Layer 4 of a small transformer language model trained on English Wikipedia (12 layers, counted from 0, width 96).
Take only the direct path to the model's output, skipping the later layers: a vector added to the residual stream pushes a token's score in proportion to its dot product with that token's output vector.

Output vectors of the tokens that the questions are about. A number n stands for n times 0.031.
" from": 10 25 6 -18 -2 4 -4 1 7 -4 6 4 0 2 -24 8 -8 -10 -23 7 -14 21 -3 -1 24 -8 -12 13 -9 7 1 -2 13 12 1 -2 1 -9 14 13 5 -12 2 -2 -11 -3 -9 -18 -9 10 12 0 16 -13 -3 -3 -14 -6 3 -3 -2 8 3 19 -4 17 7 12 -9 14 13 6 -5 0 8 13 14 3 25 -21 -14 -15 -15 0 -33 -3 -7 -13 -8 -4 13 -14 -17 14 0 4
" County": 4 14 6 14 9 2 -2 1 -15 -10 19 9 11 21 -15 1 -14 33 -25 8 -8 -6 7 -7 -12 -17 -11 -2 2 -1 12 -12 4 -4 5 -5 1 -9 -3 -19 7 10 -5 0 -19 13 12 -6 1 -7 -3 -1 2 6 -8 1 -6 15 -21 -7 -1 -14 -7 9 -10 26 -10 -1 -1 7 -8 2 11 3 4 -1 -15 3 -7 -16 -2 8 3 -5 -2 -13 5 9 7 24 -4 -7 9 9 8 8
"\n": -3 -9 -13 -36 10 12 1 -2 7 2 11 -18 -12 -15 1 20 -5 -2 1 -9 -13 9 1 9 14 -16 -9 20 -29 -17 18 20 9 -15 -5 18 -12 -7 -10 4 3 -5 -15 20 13 32 7 -25 -2 31 18 11 20 -13 -6 5 17 -1 31 -16 14 -6 3 34 9 -19 0 1 -14 7 29 -30 16 -17 -11 -6 16 -7 -4 -23 -11 -13 5 15 -35 1 -10 5 6 7 -13 0 -8 -4 18 -12
"✔": -29 -22 -60 52 -33 -5 -46 66 -38 -64 -22 45 56 93 20 -43 45 12 -59 41 67 -84 36 -44 -27 16 -6 46 0 39 -17 -12 -57 28 -35 -64 -58 69 20 -71 -36 27 4 -16 10 -23 27 43 32 -37 32 -32 -19 2 -28 -68 -17 58 -33 -6 -30 -9 45 -15 46 67 -41 -60 49 -9 -47 15 -16 18 -21 31 -78 66 -32 23 27 61 -5 -23 36 -41 15 26 31 -13 1 -43 58 14 31 46
" change": -9 -10 -1 -2 -13 3 -27 6 -11 -21 17 3 6 17 13 12 9 -1 -27 21 -2 -25 -4 -2 -23 11 0 3 -2 4 5 8 -12 6 -24 -10 8 -8 0 -14 -19 26 10 29 1 -11 -8 1 -1 -9 -8 1 -12 3 4 -11 5 18 7 16 -15 7 9 14 11 2 3 -11 12 -9 -3 14 9 13 11 -25 -25 16 3 2 3 13 -14 -1 9 -1 -4 8 15 -13 3 -12 1 5 3 1
" householder": 2 -6 -9 10 -3 -4 -5 30 19 -52 7 29 49 62 12 -42 7 10 -51 35 29 -37 -7 -9 -35 9 -18 8 -1 18 -1 -12 -27 -5 -1 -45 -21 25 3 -43 -22 27 -22 -11 28 -31 -5 19 15 -20 -3 -30 -6 -16 -36 -36 11 41 -48 16 -31 -13 41 -5 39 41 -27 -34 8 9 5 12 13 20 -10 5 -64 51 -34 -7 4 33 9 3 18 -39 14 35 28 2 -28 7 50 26 14 7
"Scientific": -29 15 -11 11 10 -10 -15 -2 -41 -36 -24 -5 50 38 -7 -11 4 8 -36 11 6 -20 28 8 -19 -1 -7 28 -7 12 -6 0 -5 13 -25 7 -28 36 10 -37 -10 19 13 -3 18 -6 11 17 12 2 13 -27 3 -18 -13 -43 -6 -6 -22 4 6 2 21 -4 1 3 -24 -17 8 -2 -7 11 -6 29 4 20 -50 33 -9 15 6 32 -3 2 9 -10 25 -5 33 8 -15 -26 1 27 -4 16
"iest": -32 -9 -19 -1 -13 15 -9 14 -21 -18 -5 -4 0 33 -2 7 5 27 -44 30 31 -38 23 -9 22 16 5 13 -5 13 -10 -19 -14 26 -10 -1 7 -8 6 -29 -20 31 20 -7 -13 -25 29 6 15 -5 15 -27 -16 -9 -23 -5 -24 4 -14 25 -20 -2 -8 2 -6 17 -18 -23 29 -3 -40 11 -5 10 -18 25 -33 30 -6 1 -2 25 -14 5 12 -29 6 7 21 0 23 -34 32 13 29 34
" Postal": -7 -11 10 24 10 -17 7 21 -15 -34 -25 -1 1 24 -12 3 5 10 -25 15 21 -32 39 8 -19 10 -4 -4 0 -1 -18 -21 -14 4 19 -35 -14 8 -3 -30 -33 19 -17 5 -1 0 1 17 33 -16 8 -4 -3 -13 -1 -3 -8 18 1 4 -9 1 7 -15 -2 24 -21 -6 -3 -18 5 -8 6 14 4 25 -20 26 6 1 -6 23 4 -23 -1 -5 11 12 40 -3 7 -19 13 20 7 0
"Extinct": -3 12 -24 10 -11 -7 -15 11 -28 -35 -12 16 16 31 20 -31 21 8 -31 20 24 -38 11 -15 2 26 12 20 -1 8 1 -17 -19 19 0 12 -16 1 -7 -31 -23 12 -7 -8 27 11 9 -20 4 -12 17 -10 -6 5 -13 -32 -2 -1 -28 -4 -1 -10 0 -10 13 14 -30 -26 -13 -9 -5 -3 -1 15 0 5 -30 26 0 1 14 9 7 -6 15 -16 31 28 28 17 6 6 21 5 16 3
" 1.78": -15 10 -8 15 9 14 -11 6 -18 -45 -6 10 17 30 3 -6 6 6 -2 19 17 -32 13 -24 -5 -6 -8 4 -3 20 13 3 -24 -1 -7 -21 2 23 8 -39 -22 16 9 -1 15 -24 -17 18 6 -16 11 -4 -16 -5 -6 -10 -15 7 -12 -7 -23 3 22 0 11 21 -20 -6 18 7 3 9 4 -9 -8 6 -24 42 -3 -3 5 22 -5 -11 -10 -14 1 3 18 -15 16 -9 30 2 3 20
" &": 9 -4 1 -11 -3 1 -2 -1 2 8 8 -13 -7 9 5 -5 -3 -7 -18 0 -7 -1 -6 17 4 -19 -15 21 -9 -7 -5 -1 3 2 2 6 5 -4 6 8 8 2 2 1 -7 1 -8 -8 3 14 -13 14 -12 -18 10 11 0 -3 6 8 -6 -4 -14 -1 -4 10 -6 -9 -4 4 7 9 -9 -1 -18 -13 -18 10 14 2 4 15 -12 10 7 1 -9 -7 0 30 19 -6 -6 14 10 -1
" respectively": 15 22 -16 -11 11 -9 -18 35 5 -31 7 -13 19 21 -19 15 4 -4 -22 3 -3 -10 16 7 18 -3 21 24 -19 -8 -1 -6 -32 21 1 -29 -12 0 10 -14 -46 -7 4 16 15 -27 16 23 10 -16 -17 -22 -13 26 18 -12 -10 6 -9 -11 0 37 6 -6 -1 27 -6 6 10 -18 -2 17 -23 -21 13 25 -16 26 24 -7 -30 21 -5 -16 8 -27 -2 15 14 -11 -23 0 19 12 -12 12
" Subfamily": -28 -18 -14 20 8 6 -3 30 -23 -38 -20 2 20 42 -17 1 9 17 -29 20 20 -21 7 1 5 17 -15 13 -3 4 -11 -18 4 37 -13 -3 -17 7 -7 2 -34 -6 -17 -18 18 -29 26 5 29 -7 -1 -20 0 -8 -20 -15 -22 1 -20 19 -16 10 -6 -11 14 35 -25 -11 16 -19 3 10 12 15 -11 22 -43 28 -15 5 1 26 -1 7 5 -6 9 27 11 -14 21 -30 22 22 -6 21
",": 25 -27 13 -15 12 15 13 -21 11 13 10 -3 -4 -33 -31 8 -10 -11 -14 -7 -17 12 1 25 8 -11 -38 7 -17 -11 4 -2 0 -2 13 22 17 -23 -12 9 25 -12 10 6 -5 -7 -42 -19 -17 26 -9 21 24 -9 7 22 6 -16 4 12 6 5 -4 -1 -5 3 14 25 -2 24 23 15 -13 -2 2 -15 12 -18 -6 4 -14 -19 -12 7 -25 11 -5 -9 -5 1 22 4 -23 20 24 1
" classification": -5 -4 -3 12 10 -4 -21 2 -10 -24 -16 23 13 33 7 2 8 3 -45 30 1 -44 13 -4 -29 18 1 16 0 6 -28 -7 -16 8 -11 -12 -17 11 25 -28 -16 24 -8 2 1 12 0 -1 1 -16 9 17 -6 -11 -1 -53 4 20 -10 23 -8 15 25 3 5 -3 -6 -26 24 -15 3 16 -6 12 8 4 -11 25 -15 -16 -4 23 -8 3 -2 -12 23 -2 7 -4 4 -14 16 9 8 6
"ment": -3 8 5 16 5 -1 -4 15 -27 -10 -17 -3 12 23 -15 1 4 3 -37 -6 -7 -11 4 -17 35 12 -16 3 10 0 3 -20 -19 4 -19 -7 7 11 -15 -2 -28 1 26 -8 10 -2 -9 8 -20 -10 19 -4 23 -29 -1 -4 -25 6 15 -26 -24 -5 3 -4 9 1 -8 -15 1 -11 -2 2 -1 34 8 14 -17 23 3 -10 14 27 23 8 -5 3 -1 18 17 0 -16 16 3 -22 21 25
"inches": -11 2 15 25 -21 1 -4 15 -2 -43 -11 -7 22 23 11 -27 26 4 -33 24 7 -25 27 -11 3 10 15 1 -5 10 0 -25 -9 13 -17 -4 -20 45 1 -42 -28 11 22 9 -3 -34 18 -1 -6 -14 -14 -25 5 23 4 -51 5 39 -37 -10 -19 -10 14 1 18 24 -26 -6 19 -14 -29 19 -2 0 10 30 -33 35 8 6 -37 33 6 -1 -17 3 0 11 36 -3 16 -21 30 -6 -9 14
" others": -3 5 -28 -5 10 -13 -12 19 7 -28 29 -10 -20 5 -15 17 24 15 -21 4 -9 3 14 5 8 6 14 3 13 14 -4 -12 -34 6 -5 -16 -16 9 6 -22 -25 28 23 0 12 -2 4 20 26 -12 8 -15 -35 -6 -22 1 -17 10 -17 -2 10 13 -10 -16 11 -3 -4 5 33 3 -13 -2 -4 3 -11 24 -26 8 -3 11 -3 0 0 -3 6 -16 9 5 56 -3 -18 -11 7 -1 1 4
"0.00%": -19 9 -29 25 -5 9 -39 20 7 -33 8 15 19 15 3 1 17 0 -32 17 19 -28 -9 -14 -14 -4 -13 29 18 10 -1 -6 -18 -3 -4 -10 -2 0 -3 -40 11 33 -9 -5 16 -4 -18 25 8 -11 -8 -29 -18 13 -27 -28 7 21 -15 4 7 8 10 0 18 -1 -20 -15 11 -1 1 9 1 41 -4 16 -39 21 -13 -17 -3 26 10 -15 11 -25 0 -2 13 4 15 -2 28 16 4 2
"⁄": -1 -1 -20 18 2 24 -24 26 -2 -47 -15 22 42 53 -2 -21 11 -11 -36 19 18 -8 -14 -21 -4 -10 14 15 0 11 2 5 -16 9 12 -15 -21 39 31 -40 12 5 16 1 9 -6 -24 17 9 -14 20 -30 3 9 -6 -40 -8 5 -23 -15 16 7 -2 13 3 19 -21 -6 23 -5 -8 -2 6 22 -14 -5 -45 32 -18 0 6 12 14 6 8 -13 2 3 -1 -31 -2 -20 35 -27 11 2
"lly": -11 -11 -22 22 27 -10 -2 3 -11 -11 -34 -6 24 32 4 18 -20 24 -27 9 8 -42 -3 8 -6 11 5 0 7 19 9 -4 -9 -7 -14 -24 -7 38 -29 -1 -31 27 11 -6 10 -14 -20 -14 12 -4 2 -21 -22 17 -27 1 -6 6 -25 6 -18 28 -4 9 29 16 -16 -7 17 9 -9 3 15 9 6 26 -30 33 4 -5 -4 14 16 -2 -12 -19 5 20 9 -23 1 -31 20 5 23 8
"ity": 2 5 13 3 -14 -2 -2 -2 -17 -8 -15 17 3 7 -33 11 17 5 -15 -1 1 -18 32 -20 10 -14 3 3 -2 9 17 -35 -7 12 -29 13 4 28 -1 -30 -16 16 -3 26 4 0 -13 -8 -9 6 4 4 -5 12 18 -12 -13 12 9 -15 -16 -23 22 -11 1 -5 -9 -21 14 -11 26 5 4 11 2 27 -35 14 19 -7 11 23 -9 -11 10 -4 -2 4 -4 17 9 -13 0 -7 9 -13
"ми": -13 3 8 14 -12 -10 -6 22 -8 -49 -14 15 26 46 5 -15 -9 10 -11 15 13 -17 7 -2 -14 -4 -8 18 10 18 -6 6 -17 -6 3 4 4 17 -2 -28 -27 -16 -18 10 17 -9 -20 5 1 -6 7 -11 -4 6 -10 -5 -7 -9 -14 15 0 -6 9 -4 16 32 -30 -9 21 0 -15 10 6 9 -16 33 -52 40 -12 19 5 21 -11 -9 12 -27 -2 -1 23 -1 -1 -4 30 7 13 -23

Each question shows what one neuron of this layer's MLP adds at an activation of 1. A number n stands for n times 0.012.

n125: -6 12 -4 -4 10 -11 3 6 -1 20 -4 -25 7 0 -17 9 3 -2 19 2 -5 -2 -11 -11 17 18 2 -8 2 1 -31 6 4 -2 -3 -15 -24 -12 -7 -12 -10 4 -5 -12 7 -11 18 -17 -11 1 0 -8 -19 -12 6 -1 -9 17 1 10 -7 0 2 10 23 -27 26 0 9 -19 25 -16 8 2 15 9 17 17 20 -5 27 -9 0 -15 17 13 9 -17 34 -30 -6 -3 15 -9 -3 4
Pushed up most: " others"

n33: -7 0 14 1 -34 9 -15 -10 -1 -8 -1 14 -4 -35 3 -19 -31 -21 -6 9 11 -5 2 3 1 0 -1 8 -2 1 4 -8 21 -5 20 -19 -12 8 6 2 0 4 29 -16 -8 -32 -7 -2 2 30 13 12 -10 -7 2 1 22 -3 19 18 14 1 -16 0 -37 -8 23 20 6 -37 19 21 29 12 -16 8 1 0 14 -4 8 -28 18 -28 4 10 30 -1 -22 2 13 -23 -11 4 1 7
Which three tokens does it push up most, strongest first? ",", " from", " &"

n35: -9 25 10 22 6 33 -19 -24 -27 2 5 -25 38 13 -23 -17 8 18 15 12 21 -7 7 -17 4 19 3 18 -13 17 -3 -3 -2 5 -6 -7 -17 19 -4 -9 1 -8 9 -1 -23 -11 18 3 -7 2 14 -35 -9 -5 -31 -41 -9 14 -19 -10 11 2 -11 -12 16 8 2 -15 0 -3 6 4 4 12 5 9 0 -2 4 2 13 -32 -15 -7 8 -5 34 30 13 -7 -9 -16 -7 25 -24 29
Pushed up most: "✔"

n87: -6 -11 17 -7 3 4 -3 13 4 6 1 -21 2 9 -24 5 -8 5 -16 1 -12 -16 0 6 6 5 7 19 19 3 -3 -25 -9 -20 1 -2 3 20 -22 2 -7 4 23 -10 -7 3 -34 -29 22 21 43 -12 -5 20 -5 17 -12 -13 -11 -8 -7 -10 -6 -31 21 -26 6 3 -6 10 22 -13 -6 -1 -9 18 -12 16 12 16 -6 -8 14 35 0 7 18 -13 -21 24 -18 -10 32 20 -14 2
Pushed up most: "lly"

n153: 2 28 21 1 -34 -62 9 -4 -12 -17 -19 19 -4 -20 9 10 -2 29 -9 -8 11 -22 5 1 -7 31 25 -21 -19 -14 9 15 14 25 5 25 6 5 10 -6 6 -16 17 -3 4 -9 3 -39 11 6 4 3 23 6 19 35 -2 -39 -23 0 22 -14 -8 -11 2 2 2 -2 1 5 6 -19 -20 27 -4 -40 5 -23 12 23 18 20 -25 3 1 8 0 -29 -6 -10 12 11 -42 8 -22 11
Pushed up most: ","

n44: -5 5 -30 -2 -1 -29 15 15 49 14 20 9 -18 -11 3 -1 3 5 33 -13 1 -6 -16 0 20 -12 22 13 -42 30 39 -5 -5 6 -17 50 -31 43 26 4 -29 0 19 -7 14 -4 7 -12 -9 4 -29 19 7 -13 -6 -16 -29 -1 -9 -17 27 -35 -16 -33 -7 4 -18 6 31 18 28 4 -19 -41 16 54 20 14 4 -17 -60 10 -4 -3 -23 1 -16 -18 6 -10 48 -19 -3 -12 3 8
Pushed up most: "inches"

n356: 13 2 3 29 0 5 -6 -38 -13 -17 -3 9 1 11 6 4 5 -3 17 -3 -3 -19 14 -12 20 5 -7 -3 3 -19 -4 26 21 42 -6 9 1 6 -5 -14 -23 -13 -14 8 -11 -8 -3 0 6 -13 -6 3 4 -5 29 11 27 -10 27 3 13 -4 16 16 8 5 20 5 3 -14 11 22 -3 -35 -3 -11 -15 -14 14 17 -24 12 -15 -9 -6 -39 -34 3 0 12 4 10 -13 -14 -17 8
Which two tokens does it push up most, strongest first? " respectively", "ity"

n210: 22 -10 -17 15 29 -14 22 22 4 -33 21 -12 -21 -4 -38 3 25 -12 13 -6 25 -51 -6 -22 -13 8 -6 -8 7 17 14 15 -1 20 16 1 7 -13 -10 3 -3 6 -15 -6 -10 -13 1 19 -13 -2 -17 2 7 -16 -18 28 -17 -2 47 8 -21 -41 -26 25 -21 34 16 -32 26 -24 12 21 -13 14 1 20 16 -16 34 -7 7 -4 -9 -13 -7 -11 -39 -21 -24 -14 25 42 13 -25 39 18
Which of these tokens does it push down most? "Scientific"

n128: 1 4 -22 8 -5 20 5 4 -11 -5 14 -25 -5 4 17 4 42 -15 11 -10 11 -8 -19 -23 -19 4 20 20 -35 35 16 27 -19 -34 14 -6 12 -2 -34 18 -5 46 -21 33 1 -68 11 -3 13 1 10 5 27 -10 11 -21 20 -35 -2 -5 -18 -14 -8 -20 2 -16 8 15 5 13 26 24 -19 21 -38 5 14 -11 -6 -36 20 -38 28 -4 2 11 4 2 9 -17 2 30 -27 -3 5 4
Which of these tokens does it push down most? " County"

n62: 21 8 -27 7 -17 18 0 -16 -23 15 -21 -3 -6 -8 -25 -7 38 19 26 4 1 16 5 12 10 -6 -18 1 -20 1 0 -25 2 -43 -21 -6 -54 18 20 -7 -23 -2 1 9 14 -23 -36 22 -5 -18 -7 2 33 -1 -7 14 42 30 -7 7 19 6 20 -15 -24 -24 33 3 12 5 20 18 9 9 1 -18 -2 -1 20 -21 -16 -1 26 7 -9 -20 -22 -7 -7 14 -1 5 21 -19 11 7
Pushed up most: "ity"

n221: -14 1 -37 -2 -1 24 -10 27 20 -11 22 25 -10 -9 2 2 -14 16 -11 -9 8 -20 3 -6 -5 13 19 -20 -2 27 -4 -30 -18 9 3 -3 -7 -23 -7 -12 3 19 20 -5 -5 12 -11 12 -5 0 23 -10 12 1 -11 11 27 -10 0 -5 -50 -8 -6 27 1 -22 -2 21 9 19 -8 6 4 21 -8 -11 0 -6 -5 4 -3 -37 23 -7 6 -16 9 -15 6 9 9 0 18 -6 -15 -21
Which of these tokens does it push down most? " &"

n311: 2 21 -16 5 25 14 -5 2 -1 13 18 16 -26 24 22 -3 20 3 1 -36 8 33 5 32 29 3 4 -2 38 -10 -5 21 -26 17 -21 -1 -9 19 -4 -7 11 5 26 -8 42 14 -6 13 29 6 6 -6 -13 -10 -15 10 -53 5 -10 -2 39 10 -2 7 -15 -1 -32 -24 15 -10 -20 0 -10 -7 7 9 -13 -23 -15 1 -54 -22 -35 -15 17 -1 -6 10 19 -6 27 -40 22 -30 -36 -16
Which of these tokens does it push down most? ","

n316: -12 2 -13 8 2 -5 -24 -24 -12 -9 8 -11 15 8 7 8 6 -5 24 7 -10 10 2 -11 -3 -4 2 0 23 13 -2 -3 3 12 -16 1 5 4 6 -11 7 4 -3 0 0 18 32 14 -23 19 -6 -17 -14 -27 5 -10 -6 10 2 14 26 -9 -9 12 -23 -13 -2 -14 -9 14 19 -22 9 9 1 -19 7 -22 6 -13 13 -54 -15 20 16 -8 26 -18 23 26 -38 -16 9 0 16 16
Pushed up most: "Scientific"

n165: -9 -21 -26 -5 -10 20 -6 -10 5 -27 0 16 -11 -25 -18 23 -4 -8 -4 -7 25 -28 -4 4 16 20 23 -2 -37 -30 -37 8 22 -6 24 -25 26 6 25 -4 -19 6 16 8 24 5 36 -7 -14 0 22 -33 25 11 -34 15 6 5 -5 12 1 21 8 0 4 -3 17 -6 5 -3 -4 29 -23 5 20 -9 9 1 -3 4 4 16 18 -11 -23 21 -15 6 -10 5 -4 5 -28 9 -9 -37
Pushed up most: " respectively"

n266: 25 -5 13 -2 -9 30 -3 5 -13 7 13 13 -34 14 -34 23 11 10 -14 -7 1 14 8 0 4 6 -24 -9 33 -35 -20 19 -26 2 1 -8 -27 -14 29 -25 8 14 -4 11 19 -16 -10 -5 -13 -3 27 1 1 6 4 -20 30 4 11 -25 -10 -11 -19 18 4 -14 0 -21 -15 1 -3 43 -15 -13 1 0 -23 9 9 12 -10 6 -11 -1 -24 -21 39 15 10 12 5 20 -12 14 -2 -3
Which of these tokens does it push down most? "lly"

n195: -2 14 3 9 -13 -3 -34 1 16 -1 -8 -4 -7 -19 17 3 -30 -19 5 -8 -18 -12 20 13 24 10 10 -17 -9 -9 -18 1 -10 19 -2 -8 -11 -17 5 15 14 3 -14 18 -1 9 5 -9 5 26 0 0 -5 1 -17 -11 30 0 24 1 -10 2 -4 -12 38 22 -7 -16 -10 11 7 14 16 -1 22 -10 -6 -6 -8 15 -5 -2 -3 8 4 -5 2 -2 5 5 -11 4 -5 6 -13 -17
Which two tokens does it push up most, strongest first? "\n", " change"

n305: 10 42 -8 11 -5 22 -1 -8 -9 6 -1 -16 3 -9 -6 -14 38 35 24 8 13 -1 -3 11 -21 -8 6 12 3 -6 14 15 8 12 -8 -12 -4 8 -4 -10 2 -8 13 1 -3 -38 7 0 -17 33 -12 -15 20 -5 -32 -4 -7 -19 -7 -10 0 -15 -7 -15 21 9 -21 16 2 12 23 5 -9 -22 14 6 8 -6 -19 38 2 -7 8 -13 -2 17 22 -2 -2 15 -14 -13 -70 13 -20 -12
Which of these tokens does it push down most? " classification"

n264: 23 13 7 -4 -19 7 -6 6 12 -18 -4 62 -2 14 -21 24 -18 35 -10 -29 15 33 23 5 -33 -19 57 17 -31 28 -9 33 17 -5 -10 -5 -71 -15 40 -10 46 -39 -9 -33 -5 9 -8 -15 3 19 -1 -6 14 21 5 18 9 10 -3 -39 12 -34 -9 -21 1 39 -24 -11 -14 -18 41 4 -57 1 -9 33 8 -32 -1 37 8 2 -6 -21 -18 -26 -22 25 -8 8 -28 14 -20 -5 28 7
Which of these tokens does it push down most? " change"

n225: 2 32 -4 12 -3 5 -17 -9 -36 4 -2 -9 18 7 -7 -12 18 20 12 31 25 0 -2 -7 -25 -3 7 0 2 20 17 26 5 16 2 -6 -15 6 -9 -6 -10 -11 3 2 -12 -18 13 1 -12 26 -9 -17 5 0 -8 -6 -17 -11 2 -11 9 -6 -15 2 11 4 -26 -1 7 13 27 -9 -11 -15 19 -4 -11 -3 -2 32 10 -28 0 -11 3 11 32 -4 19 9 -30 -15 -43 17 -18 12
Pushed up most: "Scientific"

n2: 13 -21 9 3 22 26 0 -11 -4 -32 27 -9 6 -30 16 -9 -9 -6 -1 -15 -15 12 -18 -30 3 -20 -15 7 17 23 -8 -4 -12 12 21 0 -2 28 -11 -20 -13 18 17 11 -29 8 -11 -9 25 15 0 -2 -28 25 -17 28 18 0 -33 -26 10 -10 -18 -15 -23 -4 -4 28 3 0 2 4 -30 -45 10 6 -7 24 -20 1 35 15 18 -10 -3 18 12 34 1 5 28 -10 -15 5 16 10
Which of these tokens does it push down most? " classification"

n14: -7 -3 -5 0 2 2 7 -7 2 7 -4 2 1 -1 3 -5 -4 4 -4 2 5 -2 0 1 6 2 -7 3 1 0 -3 -6 11 0 4 1 -4 0 1 -3 -3 1 -4 1 -2 -1 4 3 -1 1 -7 -1 -6 -3 0 -1 -3 1 3 -2 -6 4 6 4 -5 2 3 -5 -6 3 1 -4 -3 -2 3 -4 -2 0 2 2 1 4 -4 5 4 -1 -1 1 2 1 3 1 -1 5 7 0
Pushed up most: "iest"

n172: 1 3 -3 -5 6 0 -2 -6 2 -4 -11 0 4 6 -2 -7 1 6 -1 -1 -1 6 4 7 3 2 10 -1 3 8 3 1 -5 -5 0 1 0 -3 -4 -4 7 -12 -1 5 1 -3 -3 -10 -1 1 -4 3 4 3 -1 0 -2 1 -1 1 3 5 0 1 6 -5 4 -1 2 -4 1 -1 5 -5 2 -3 -2 4 -4 -2 -2 2 -3 1 5 5 4 12 -2 -4 0 -14 -12 4 5 -1
Pushed up most: "lly"

n36: -10 -2 -5 -8 6 -2 2 -4 3 6 2 -3 2 -10 0 -2 3 -4 -6 2 6 2 -8 7 -2 2 -1 -4 -5 1 4 1 -10 1 6 1 7 5 2 -5 4 2 1 -5 2 -2 -1 6 -2 6 7 -5 2 4 -6 -1 -2 6 -3 -6 7 -2 4 4 2 6 -3 -8 9 -5 7 -9 -7 5 7 -4 4 -1 0 -7 4 4 -5 -6 -1 6 6 0 2 -3 0 1 -5 -11 -2 1
Which of these tokens does it push down most? "ми"

n63: 19 21 -1 -31 10 -15 -12 15 20 28 -5 -5 -20 -6 2 -9 -2 -45 7 -38 3 -12 7 -1 3 1 7 6 11 -14 -7 24 -20 -13 -16 -24 16 -7 15 -22 3 18 -22 5 15 -4 7 13 -30 22 -2 27 1 21 -41 6 -22 -24 8 -11 -10 -29 -9 0 10 -18 19 -3 8 15 5 11 15 0 37 -13 -18 16 31 -7 6 15 -20 14 4 -16 8 -14 3 23 8 27 -1 9 26 -17
Which of these tokens does it push down most? " Subfamily"

n344: -2 -5 -19 -11 -18 -5 28 -14 -21 21 5 -2 -21 -7 27 8 -8 18 -7 43 -3 0 34 14 0 -18 -4 -39 13 2 28 1 -3 -3 -7 7 -5 22 10 11 -14 0 2 7 -4 -13 28 2 23 -20 -2 4 12 -5 0 20 14 6 -3 -24 47 -7 1 -15 10 23 14 2 -5 0 5 -16 5 -12 -5 -21 -7 -8 -1 13 -6 -10 -11 28 -2 3 -25 8 -11 -5 -31 -26 -15 -1 -11 -5
Which of these tokens does it push down most? "0.00%"

n290: 0 4 -20 20 15 18 11 -22 -18 28 -11 3 -25 23 -1 28 14 -13 18 -10 -1 38 -20 1 -11 16 -7 -15 11 -12 -10 17 35 -13 -4 -2 -5 24 -52 -22 -10 -23 8 4 43 -2 23 -16 30 -18 -6 37 -4 -30 14 -25 -13 6 22 10 9 -23 39 5 16 -5 -14 -1 -7 -20 -27 -1 19 -4 9 -4 -1 -16 5 4 -21 -4 11 -12 10 19 -14 -25 -3 -23 3 30 27 -40 -8 -6
Which of these tokens does it push down most? "iest"

n282: -23 26 9 -12 18 4 -5 8 1 -14 -35 -19 -8 18 -26 -22 9 9 45 6 25 -2 -8 -7 -38 18 23 -14 -13 -3 -12 -8 17 6 25 -22 3 -11 16 11 -11 15 -2 -11 5 6 16 17 -3 -15 18 18 8 -7 29 -8 -12 -3 16 9 -12 36 -4 -9 -20 5 -4 -17 -36 -14 41 -27 -24 6 -9 11 -7 20 -2 -9 -2 15 13 -33 -3 4 -15 16 0 -13 8 -14 -2 15 5 2
Pushed up most: " Postal"

n358: -8 15 -14 9 -7 -3 24 6 5 3 11 25 -7 9 -9 -13 11 11 -26 -7 4 2 -8 3 1 8 -6 3 -1 0 -2 -3 17 -25 -9 2 24 -16 -13 5 -9 -6 2 5 -16 6 16 3 -9 -8 8 -1 2 -10 -5 0 -10 5 19 -20 9 -14 4 -9 -2 -15 -7 -3 -6 5 5 9 11 19 19 -3 -10 5 18 5 -7 15 -4 8 -11 -13 -5 14 -12 -8 4 3 -6 3 -6 5
Pushed up most: "ment"

n22: -17 11 -10 14 -3 29 -35 -19 -13 -17 -25 -32 1 12 -33 -5 -10 -63 -56 -14 8 -12 39 36 -38 -36 22 -31 28 24 -18 -21 -26 -35 53 19 24 -17 10 -5 2 -31 27 -30 -34 45 -14 4 34 55 -14 -10 18 21 17 -35 37 42 3 13 -23 -50 -1 33 12 9 29 -7 -10 26 27 -7 -8 -16 -37 46 1 13 -7 35 20 -43 14 -15 9 4 27 6 67 -9 -2 0 -24 28 -21 -35
Which two tokens does it push up most, strongest first? " Postal", "Scientific"

n112: 16 -22 2 -39 4 9 2 25 -13 -14 -17 -14 -20 -25 -9 -17 28 -12 14 12 -18 6 7 21 23 -9 18 1 17 -8 -2 -5 2 1 -23 5 7 -6 -1 -1 15 -4 5 13 -5 -16 34 4 34 -7 -17 -36 -10 -22 6 3 14 32 32 -28 17 -9 -2 -18 -12 15 -18 -6 -32 -26 17 -28 48 3 -25 -12 10 15 -7 25 -39 -4 -18 87 4 -8 -20 3 1 20 -13 1 21 34 -8 17
Which of these tokens does it push down most? "lly"

n109: -7 6 9 -35 13 1 9 7 18 -16 -40 19 -31 -4 -12 8 3 -10 -1 -31 -16 29 9 -6 21 27 -5 21 -12 8 0 17 -10 -30 -18 6 -22 -6 -11 -10 29 23 -8 17 8 -15 -23 7 12 6 -14 -6 -17 3 6 27 19 -7 -11 10 6 0 13 -11 -7 -21 15 0 -4 -3 24 -24 2 -23 -4 23 -7 36 -16 6 15 -35 33 7 35 23 38 -13 -8 -7 -14 11 -22 -2 -24 -15
Pushed up most: "\n"

n12: -20 -21 -37 -7 9 11 -19 4 -10 3 -5 2 18 -13 -11 8 -35 -14 -3 -11 -7 -3 34 15 19 6 34 13 -9 10 19 0 9 -21 3 -6 49 19 29 -27 -1 6 -29 13 12 -17 20 4 3 -13 25 4 -26 27 14 -39 19 9 6 -11 -3 8 -10 -7 0 7 -21 -4 24 1 -43 -26 -15 3 -24 23 -41 -2 -14 3 3 4 -19 31 24 26 28 -14 23 -21 30 -20 7 -23 -1 -16
Pushed up most: "✔"

n237: 7 14 -8 -4 -13 2 -19 -2 -5 -38 14 29 -11 0 -5 -2 9 -4 -4 -3 -12 19 -13 23 0 4 12 -21 -14 4 27 -28 19 -1 12 -6 -18 1 3 37 10 18 -14 -9 -22 29 -1 3 29 -3 -10 12 6 -12 11 20 6 -42 29 4 16 11 2 -17 -4 25 5 9 1 -10 -3 -6 1 -7 -2 9 -2 34 13 0 0 -26 17 2 -1 -39 -4 -17 -24 -35 5 14 -8 -16 5 -2
Pushed up most: " from"

n307: -21 16 -21 -18 12 23 -14 7 -7 -20 -11 11 -2 -13 7 -3 -32 -4 29 -13 6 -10 -6 -17 27 37 8 -1 2 3 2 25 -6 -25 0 -1 -4 0 30 -12 6 37 5 33 0 18 -10 6 28 -21 -11 -11 4 1 0 33 -28 -19 0 -22 -9 4 11 -7 6 12 21 5 1 -13 -1 28 -7 -6 20 -8 5 10 -18 -4 -22 5 3 -35 -17 2 -3 -4 -19 -9 12 -10 -6 0 -2 28
Pushed up most: " 1.78"